Layer 3 of a small transformer language model trained on English Wikipedia (13 layers, counted from 0, width 64).
A neuron's activation on a vector x is GELU(weights . x + bias), where the dot is the dot product.
The model reads these tokens: ", c" "iting" " \"" "he" "alth" " re" "asons" "," "\"" " but" " then" " appointed" " him" " to" " serv" "e" " as" " Ass" "ess"

The vector x that enters this layer's MLP at each token. A number n stands for n times 0.024.
0 ", c": -6 12 36 44 -60 40 38 4 20 -41 -25 -21 -18 -35 57 72 -17 -4 -14 37 -46 15 -60 -12 79 -49 5 16 -39 -30 9 54 -39 -5 -54 11 -10 4 47 36 -15 -13 -15 -40 -43 13 -6 23 44 28 26 -15 26 0 -17 -54 2 7 85 -2 -14 -82 -18 32
1 "iting": -18 8 -8 51 -63 36 39 -2 4 -74 -19 -17 -25 -12 -7 66 14 -6 -15 19 -43 25 -35 35 38 -19 -37 52 27 -2 4 66 -24 -10 -86 0 -25 -30 -16 80 6 3 30 -33 -65 -14 -17 18 15 34 10 1 16 44 12 -66 0 27 81 -16 -46 -59 -13 46
2 " \"": -19 45 11 37 -52 29 54 -3 7 -63 -13 -62 26 -41 30 47 -9 4 -40 55 -43 46 -69 36 35 -13 -26 1 7 -9 -16 44 -14 -15 -72 9 -3 -21 22 67 2 18 43 -37 -60 -41 1 42 -19 43 8 -12 41 13 -15 -51 -12 30 43 -5 -14 -54 -38 63
3 "he": -21 19 -19 40 -45 9 34 19 14 -67 -12 -41 -8 -21 53 73 -50 12 -36 19 10 24 -62 39 42 -13 -11 29 22 -24 32 56 -13 -18 -71 0 -13 -10 16 66 -12 -17 16 -29 -73 3 -43 40 31 52 -13 11 14 15 15 -43 -39 19 83 -7 -67 -55 7 22
4 "alth": -25 -6 4 31 -59 -4 30 17 17 -42 -10 -36 -36 -35 25 77 -4 -4 6 22 -37 39 -38 27 43 -19 -32 37 20 5 -27 67 -8 -2 -80 -2 -29 -54 13 76 15 -2 25 -21 -64 10 0 -15 13 51 10 -3 31 31 16 -73 -19 16 88 -2 -67 -61 -3 44
5 " re": -28 39 3 22 -57 55 58 -10 13 -75 7 -40 4 -47 42 72 -39 -15 -54 55 -14 49 -18 56 37 -34 -32 19 -15 -2 -2 55 -20 -2 -55 18 -23 -47 27 46 -7 -32 44 -33 -43 -28 5 -3 19 34 28 31 24 1 -4 -61 -19 28 45 -22 -25 -52 -45 29
6 "asons": -23 -13 10 53 -64 60 23 -26 22 -64 -23 -47 -17 -28 10 75 24 -24 -32 32 -25 22 -31 43 38 -14 -46 15 26 -5 -8 80 -21 -3 -66 -15 9 -48 27 93 -6 -1 51 -37 -64 0 -33 3 32 55 3 -1 22 37 11 -29 -3 -3 35 -22 -43 -51 -24 47
7 ",": -2 -10 0 48 -50 18 41 -5 21 -61 -34 -34 3 -35 7 55 -23 -1 -70 47 -1 19 -63 7 19 -34 -63 5 29 -14 -11 63 -11 -1 -58 9 2 -13 28 40 -2 1 30 -52 -28 19 -3 41 34 68 14 -5 63 33 -9 -79 -15 40 68 -14 -33 -74 -18 49
8 "\"": -17 19 -12 45 -46 41 60 -6 16 -74 -41 -19 21 -18 51 40 -23 14 -35 45 -44 20 -42 44 -2 -5 -47 -13 20 15 -45 73 -19 13 -77 -33 -27 -39 38 47 1 -5 36 -49 -49 -7 -6 38 -10 26 10 -16 48 28 -12 -38 11 40 64 -8 -25 -60 -30 59
9 " but": -39 18 -11 30 -24 44 35 -4 3 -35 10 -47 -6 -18 20 61 -31 3 -49 33 -33 30 -71 36 43 -7 -53 1 15 -17 -5 77 19 29 -81 2 4 -21 59 52 -14 15 9 -56 -55 -6 -13 34 21 58 -5 -5 27 31 8 -60 -30 43 51 -9 -39 -84 -8 22
10 " then": -28 1 -17 45 -51 47 43 7 16 -80 -11 -52 -11 -6 19 69 -38 5 -36 23 -30 23 -44 45 14 -11 -56 24 -1 -1 -12 68 6 16 -61 -23 -3 -25 63 29 7 0 52 -51 -67 -17 -1 28 29 53 10 15 37 10 4 -21 0 62 46 -11 -53 -70 -48 9
11 " appointed": 4 6 -1 49 -68 12 53 10 24 -69 -6 -52 -1 -7 -9 55 -13 0 -9 43 -33 20 -30 51 20 -24 -67 31 -8 9 -39 61 -14 16 -69 -18 -22 -33 50 29 18 0 38 -41 -60 10 -19 37 19 43 0 0 56 1 -3 -72 26 67 50 -24 -56 -61 -8 14
12 " him": -13 -1 3 58 -51 42 53 -9 27 -72 6 -38 10 -13 4 66 -16 9 -35 37 -20 35 -52 56 29 -9 -64 -4 -12 4 -11 85 4 8 -66 -36 4 -34 57 40 1 9 15 -36 -68 -22 -28 25 19 30 -14 9 39 22 0 -36 9 55 47 -25 -54 -68 -24 7
13 " to": 9 16 -12 31 -61 53 59 -1 -1 -49 9 -46 -3 -14 8 50 -30 -21 -22 20 4 18 -63 26 22 -6 -60 28 -13 -23 -17 29 15 -5 -43 -14 -9 -37 60 28 8 3 44 -70 -60 -2 7 13 14 69 2 -9 66 17 1 -45 -2 61 73 -23 -18 -86 -24 24
14 " serv": -6 -23 -7 4 -76 46 37 -21 4 -60 34 -72 22 -23 20 62 -3 1 -10 27 -63 10 -31 22 35 -16 -40 50 -17 -8 -30 78 -20 6 -64 -24 1 -45 70 51 -27 6 63 -15 -34 -11 -11 14 83 29 17 -20 45 35 11 -47 0 41 -9 -17 -27 -72 11 26
15 "e": -11 -13 -7 67 -50 24 60 8 23 -34 -6 -30 22 -35 21 60 -23 -19 -2 38 11 13 -62 37 7 -2 -24 20 1 -20 3 73 5 -26 -56 -43 -34 -60 14 48 -19 -47 43 -49 -45 -21 -11 10 40 63 -32 20 37 34 9 -11 -7 39 76 -23 -54 -80 -9 37
16 " as": 29 -1 3 41 -29 47 38 -18 -5 -22 -1 -49 13 -29 8 62 2 -7 -38 65 2 41 -52 47 26 -21 -50 21 3 -11 -18 51 -9 -8 -71 -6 -4 -33 69 30 -27 8 6 -71 -52 -8 3 26 28 40 -25 -13 53 13 -19 -63 -4 56 47 -30 -26 -91 12 21
17 " Ass": -9 9 23 19 -47 45 59 -2 6 -35 10 -14 32 -49 21 68 18 -26 -13 62 -29 17 -43 70 21 -17 -37 17 -38 -24 -61 49 -27 -4 -58 -37 -47 -52 31 57 -29 -33 51 -24 -13 -9 -21 -10 5 54 12 0 54 10 13 -72 -36 24 32 25 -34 -63 42 32
18 "ess": -10 -33 1 21 -43 37 48 -53 24 -60 2 -25 32 -37 20 66 -4 -21 -35 6 -5 53 -35 43 26 -13 -29 31 14 -17 -13 62 -46 -11 -56 -56 -40 -50 53 49 -7 4 19 -37 -13 -2 -24 12 43 51 -26 7 43 31 45 -66 -7 42 54 -34 -54 -58 12 48

Each question shows the input weights of one neuron of the MLP. A number n stands for n times 0.02.

n205 (bias -0.030): -29 15 15 -43 -11 -15 21 -16 -6 -14 33 -20 14 -19 29 9 10 -26 -21 18 35 -13 21 -4 -54 -9 19 -11 -30 31 20 -18 6 -10 -26 34 -17 15 -18 8 -9 -18 -12 -8 -4 -12 38 -8 20 3 44 -26 19 -22 1 20 32 6 6 17 21 19 -21 18
Its two highest activations, in order, are on tokens 5 " re", 2 " \""

n111 (bias -0.028): 7 -67 43 -31 -31 42 -27 -29 12 37 -19 -30 1 -12 9 -24 4 -20 -42 -68 47 2 4 -3 -11 18 21 30 -6 6 52 18 -21 7 18 19 21 37 43 21 -11 -20 8 -6 36 14 -54 10 24 9 -33 -29 20 3 11 15 -10 -2 0 -41 -12 30 -18 4
Which token does this neuron like most? 18 "ess"

n26 (bias 0.006): -10 -17 -11 13 3 8 -60 20 -32 9 -3 6 32 19 33 42 17 -23 5 -50 -52 -37 14 -19 3 12 -24 8 -16 6 19 5 22 -26 -68 9 -21 4 20 23 20 -17 -3 -10 63 -33 -5 16 -18 -50 25 -29 13 27 -21 18 -9 27 -26 3 64 2 8 0
On which token does it fire most, and how strongly? 14 " serv", at about 1.9

n0 (bias -0.011): 6 -20 -26 -1 7 -15 -4 -9 26 -50 -43 7 -2 41 2 -8 5 2 48 27 11 20 24 -11 13 -12 0 -3 -1 8 -6 -9 21 10 -4 -41 6 9 17 36 -8 2 -38 18 -11 11 -13 -25 -19 12 10 -22 6 19 19 32 11 -7 1 26 8 8 -46 -10
Its two highest activations, in order, are on tokens 8 "\"", 6 "asons"

n152 (bias 0.015): 26 -20 34 -25 4 30 -43 20 -16 -17 -25 18 -37 -6 -19 5 -13 -31 -24 27 14 -19 32 1 6 -6 -1 -21 -23 28 6 1 29 8 -1 15 -17 -11 -25 46 3 2 -8 -17 -8 20 -5 -27 -10 -11 -2 5 39 -5 4 27 16 6 0 -23 -9 23 -5 23
On which token does it fire most, and how strongly? 6 "asons", at about 1.7

n107 (bias -0.005): -5 17 12 -22 14 38 30 1 -25 -34 28 17 -30 16 21 3 16 3 -58 8 9 -14 13 -13 -26 11 -9 12 -4 -24 13 19 -32 15 -8 17 -24 12 4 11 4 23 3 19 7 25 -60 2 -43 22 -32 -26 -16 11 -9 39 15 -15 9 -5 -17 20 7 -23
On which token does it fire most, and how strongly? 3 "he", at about 1.8

n39 (bias -0.020): -10 1 14 -29 -39 62 15 -33 -16 -11 -9 -16 28 21 -8 -28 36 -17 37 9 0 30 -5 -12 11 34 37 24 35 6 11 -41 -46 30 -32 -6 37 13 28 3 16 -34 -31 19 -17 -12 -10 10 -33 -23 -3 5 -4 -46 0 10 48 3 8 27 25 9 -45 -1
Which token does this neuron like most? 2 " \""

n190 (bias -0.049): 35 -26 14 38 -11 57 38 -22 -15 2 -13 43 -4 30 -48 -23 -9 25 -16 42 2 -24 8 1 -24 10 52 -3 -37 -9 18 -37 -17 11 -1 -4 -44 -20 -12 2 -30 -20 -42 31 8 24 -11 9 -49 4 -19 -26 9 21 29 -13 30 27 -8 -5 -40 -6 -1 9
Its three highest activations, in order, are on tokens 17 " Ass", 18 "ess", 15 "e"

n252 (bias -0.039): -1 -33 -25 -14 27 30 -18 2 45 -5 -31 -3 2 31 -22 30 -4 -57 11 -10 11 34 -2 -19 27 8 38 42 10 -6 15 0 16 -20 -1 3 28 43 -31 22 -38 12 0 14 -5 1 -21 28 -31 6 -17 -12 -32 -2 34 -32 25 -43 -13 -14 -6 -6 -29 -48
Which token does this neuron like most? 3 "he"

n28 (bias 0.030): -9 -38 -3 -36 -11 -14 -9 -33 3 -20 3 19 -16 10 11 -26 36 -21 -22 39 22 4 18 14 -8 -20 29 26 13 4 34 8 12 23 7 -10 41 14 -38 28 3 -25 -27 -6 -19 -9 -11 16 4 -26 0 -24 35 -10 -52 19 26 -7 7 24 -12 -25 -12 5
Its three highest activations, in order, are on tokens 6 "asons", 1 "iting", 0 ", c"

n181 (bias -0.009): 1 34 -27 36 -14 37 -10 11 -23 -3 -15 17 9 -38 -25 -8 -35 5 17 9 11 30 45 0 11 -27 42 0 -53 6 -17 -41 -21 -37 -1 1 -1 4 -4 -42 7 -13 -11 17 -10 45 -40 5 -51 20 -10 -5 25 -8 16 -18 54 42 -60 22 -5 -18 -10 9
Its two highest activations, in order, are on tokens 11 " appointed", 17 " Ass"

n42 (bias -0.013): -36 -49 -30 -50 10 2 29 -25 -6 52 -21 -3 -6 -11 -11 32 -5 -27 -19 15 12 -9 26 16 19 -23 -1 1 19 -11 60 -7 -9 56 -3 18 4 4 7 -39 1 -1 8 -26 -49 -7 -2 2 0 18 -34 -58 32 0 -32 40 25 0 60 -20 27 53 -38 -29
Its three highest activations, in order, are on tokens 13 " to", 16 " as", 10 " then"

n201 (bias -0.025): 36 -23 -45 -24 18 0 -5 11 13 23 -42 17 -15 -18 -17 17 32 35 -25 56 -36 -42 6 23 13 -20 -11 9 31 29 47 7 34 -30 46 -10 -25 -2 22 5 -5 -1 20 -46 -34 11 -5 -22 -37 9 8 -33 -35 38 -5 55 28 3 3 21 -28 -13 7 -50
Its three highest activations, in order, are on tokens 6 "asons", 10 " then", 16 " as"

n143 (bias -0.019): -18 26 11 -72 -4 14 19 -18 30 43 3 37 37 5 1 18 8 -21 -9 1 21 13 -12 0 15 -16 17 17 -6 29 -12 20 13 -26 -3 18 5 -17 -41 -51 -37 6 -10 -35 -3 -16 37 18 14 14 27 -34 6 -27 1 -1 21 21 -2 -34 37 -8 -38 -9
Its two highest activations, in order, are on tokens 5 " re", 16 " as"

n101 (bias 0.000): -4 15 -13 -24 25 3 12 21 -33 -1 21 -18 -12 23 -40 -11 -20 22 6 29 28 -1 15 7 10 14 0 -13 -40 -12 -4 12 11 -1 9 3 29 43 -30 17 32 15 40 -31 -46 -35 6 -4 6 15 -40 -23 -33 -14 -12 44 7 28 0 -9 -33 -2 4 39
Which token does this neuron like most? 10 " then"

n137 (bias -0.003): 24 8 -22 8 17 -12 -4 44 -17 -17 24 29 2 -4 -39 30 1 -33 6 30 -3 -40 26 23 -4 -29 -4 6 9 -2 25 27 -13 28 31 -22 -19 34 1 27 21 19 -20 -29 -17 -1 -7 -2 -11 -2 -21 -17 10 -19 -12 23 32 -26 -33 -3 -14 -12 -41 -9
Its three highest activations, in order, are on tokens 11 " appointed", 12 " him", 10 " then"

n243 (bias -0.006): 13 1 32 -17 -7 10 -27 -3 4 -12 -29 -11 12 0 16 -8 30 -10 -1 -3 14 -53 -12 3 25 -28 19 -14 11 10 -39 27 3 28 -23 25 8 5 -12 46 12 30 -27 -18 26 -10 3 19 -12 -15 -3 -31 -4 8 2 49 30 -31 -13 10 -27 7 -24 4
On which token does it fire most, and how strongly? 6 "asons", at about 2.2

n35 (bias -0.005): -29 17 -5 12 33 -3 8 -48 22 -30 -51 -19 0 17 15 -14 19 28 13 10 11 22 -15 -18 58 -16 -30 48 -13 13 7 8 13 35 5 23 6 -23 16 -53 25 -8 12 -30 32 13 26 9 -16 -42 23 -12 30 -31 -2 -10 -21 -20 -39 -10 21 31 -5 -30
On which token does it fire most, and how strongly? 5 " re", at about 0.14

n73 (bias -0.018): -4 12 -11 -47 -3 19 18 -10 -28 -4 23 18 -3 22 -14 26 -29 21 10 17 37 -40 -22 7 12 9 0 -7 3 39 -7 -9 -21 -18 -47 -24 25 -8 10 -40 18 -21 3 34 4 31 1 40 14 -46 38 21 34 24 -18 33 2 -3 -17 -3 -38 32 -47 -25
Which token does this neuron like most? 10 " then"

n56 (bias -0.006): 2 1 -16 -50 -8 15 -12 -6 21 11 -8 30 5 -37 0 14 35 6 -9 -6 -1 -32 -8 -47 -15 -17 -45 11 40 -2 18 26 -18 -6 1 7 -2 5 -14 38 4 30 -31 15 -11 42 -18 -17 -11 37 4 -31 61 -34 -4 21 18 -31 -23 -16 -4 34 6 -6
Which token does this neuron like most? 6 "asons"

n127 (bias -0.035): -8 0 12 -6 -44 -17 -41 23 2 -15 -49 -10 -50 -7 -11 26 9 -2 2 13 6 -20 5 -9 23 -17 -29 -13 -26 23 -28 16 -6 18 7 3 -39 32 -8 41 32 39 -29 8 14 19 47 -26 2 -37 2 13 26 12 19 37 53 -12 -12 13 -16 40 -20 -23
Which token does this neuron like most? 4 "alth"

n112 (bias -0.022): -14 -24 -9 11 18 0 29 29 -61 -8 -21 17 -38 17 -29 -9 -16 16 4 70 -34 -10 5 -51 6 6 -4 -23 -16 11 24 7 11 45 -27 -27 51 51 13 -3 6 -26 35 15 25 10 -20 16 19 27 -7 9 6 24 -6 61 -41 -8 -29 44 -50 24 -47 -19
On which token does it fire most, and how strongly? 10 " then", at about 1.9

n52 (bias -0.015): 52 18 52 0 8 -7 12 2 14 -42 -24 -11 -16 -5 -5 3 37 23 -24 -10 16 -20 19 11 -3 -11 -13 17 -17 -19 -36 23 38 23 7 -6 2 25 -25 3 5 12 -34 35 9 7 -15 37 1 10 34 -11 1 4 22 13 -15 0 -57 -26 -29 3 21 -8
On which token does it fire most, and how strongly? 11 " appointed", at about 0.43

n153 (bias -0.003): -4 -23 -54 1 39 -11 -23 -14 -6 39 18 -12 30 -21 24 40 9 7 -22 33 -22 -13 34 -1 34 18 16 36 -5 -43 14 5 -15 -35 16 -23 28 -28 -6 3 29 -6 -13 -19 -8 35 -3 -27 -19 -8 24 -44 -8 13 -21 21 23 -7 -13 14 -20 13 -17 20
Which token does this neuron like most? 6 "asons"

n104 (bias -0.042): -3 16 5 -16 9 -16 9 5 -28 33 -14 -27 -20 12 -8 0 -2 -56 -2 -40 29 -11 6 33 -39 -15 15 -16 15 21 1 -30 13 35 -36 25 38 50 -15 -20 -26 -1 -30 -23 20 7 19 24 -28 65 3 -9 8 83 27 12 -41 9 -7 -9 -30 -22 18 -10
On which token does it fire most, and how strongly? 9 " but", at about 1.8

n55 (bias -0.017): -30 6 -12 -13 25 -24 32 -8 1 7 -48 28 26 -2 -8 0 17 39 19 13 -3 13 19 18 7 31 -20 -21 -10 -10 -25 -11 -30 15 44 -10 -18 33 -3 3 4 15 15 -44 -11 31 32 -18 -13 6 11 -24 20 -5 -2 -3 -14 45 -45 -8 5 -41 7 -41
Its three highest activations, in order, are on tokens 17 " Ass", 8 "\"", 11 " appointed"

n108 (bias -0.010): -12 12 -8 -30 -4 -18 16 36 19 23 29 -14 -36 7 9 9 -2 -12 -20 17 5 6 -10 -35 -38 14 -33 -38 3 42 0 7 2 -20 16 8 4 -7 -46 20 10 26 15 10 -51 24 -8 -25 2 -42 1 14 37 38 9 5 -11 3 -3 -28 -4 41 28 -10
Which token does this neuron like most? 4 "alth"

n99 (bias -0.016): 12 32 -27 4 10 15 -16 -22 -22 26 14 -40 -46 4 36 -19 -1 -5 -70 -10 -3 5 15 -5 -30 64 40 10 24 0 32 -76 -17 11 -4 -11 41 11 -23 18 -20 5 -1 33 1 27 3 -5 -19 15 -27 -17 0 36 -7 0 7 24 13 41 -19 -44 -13 -1
Which token does this neuron like most? 3 "he"

n68 (bias -0.024): -38 -35 -3 -18 -41 29 -14 11 -8 15 8 -15 21 75 -6 13 -21 -7 6 -13 -37 16 -16 -6 30 6 -18 -6 2 -21 30 -32 -9 45 17 -37 26 -4 -25 -12 43 24 -47 -24 13 -12 25 -20 -41 7 15 33 -42 -10 16 -12 44 -11 33 -26 50 16 -2 77
Which token does this neuron like most? 1 "iting"

n217 (bias 0.000): 33 -21 -5 -6 -5 25 -2 -9 8 17 5 25 -30 29 -19 48 15 -17 6 -34 -16 23 44 -20 47 37 -7 -12 15 -20 6 21 8 1 -36 -35 -8 30 -11 -11 17 -5 4 13 18 -28 -36 2 -4 -57 -33 43 -9 -14 -15 -5 -10 19 -17 -17 -9 -6 -42 -2
Its two highest activations, in order, are on tokens 12 " him", 1 "iting"

n157 (bias -0.023): 22 -32 36 -12 -20 21 -45 30 0 16 9 3 -55 13 2 3 6 -19 -3 24 -2 15 -24 -11 8 39 -20 -46 2 6 13 25 48 8 -15 -58 9 22 -27 37 -21 7 -6 15 24 -34 -4 -10 -38 -4 23 -7 -20 20 -40 51 -8 18 -5 -58 -9 40 -36 20
Which token does this neuron like most? 6 "asons"

n235 (bias 0.012): 7 -11 19 32 10 -11 -10 18 -24 -7 -18 -33 7 38 -21 -46 -8 -4 -12 62 16 -35 -8 -6 1 -29 -5 -24 -10 11 3 13 1 -3 -14 12 39 -12 -7 24 22 14 -21 16 21 2 5 -21 -17 -9 1 -22 -19 30 19 14 -3 22 -5 4 9 -13 -60 26
Its three highest activations, in order, are on tokens 2 " \"", 7 ",", 8 "\""

n179 (bias -0.014): 17 41 28 -3 -9 13 -17 32 27 -7 0 -45 25 30 11 -9 -15 -27 -23 -23 -4 5 -21 19 16 5 -14 49 -59 -26 -1 -19 35 56 25 -16 13 11 -40 -26 11 -9 1 31 27 -16 23 -11 -6 -2 4 -31 14 -10 15 -8 -8 -17 4 -27 6 9 -27 -16
Which token does this neuron like most? 13 " to"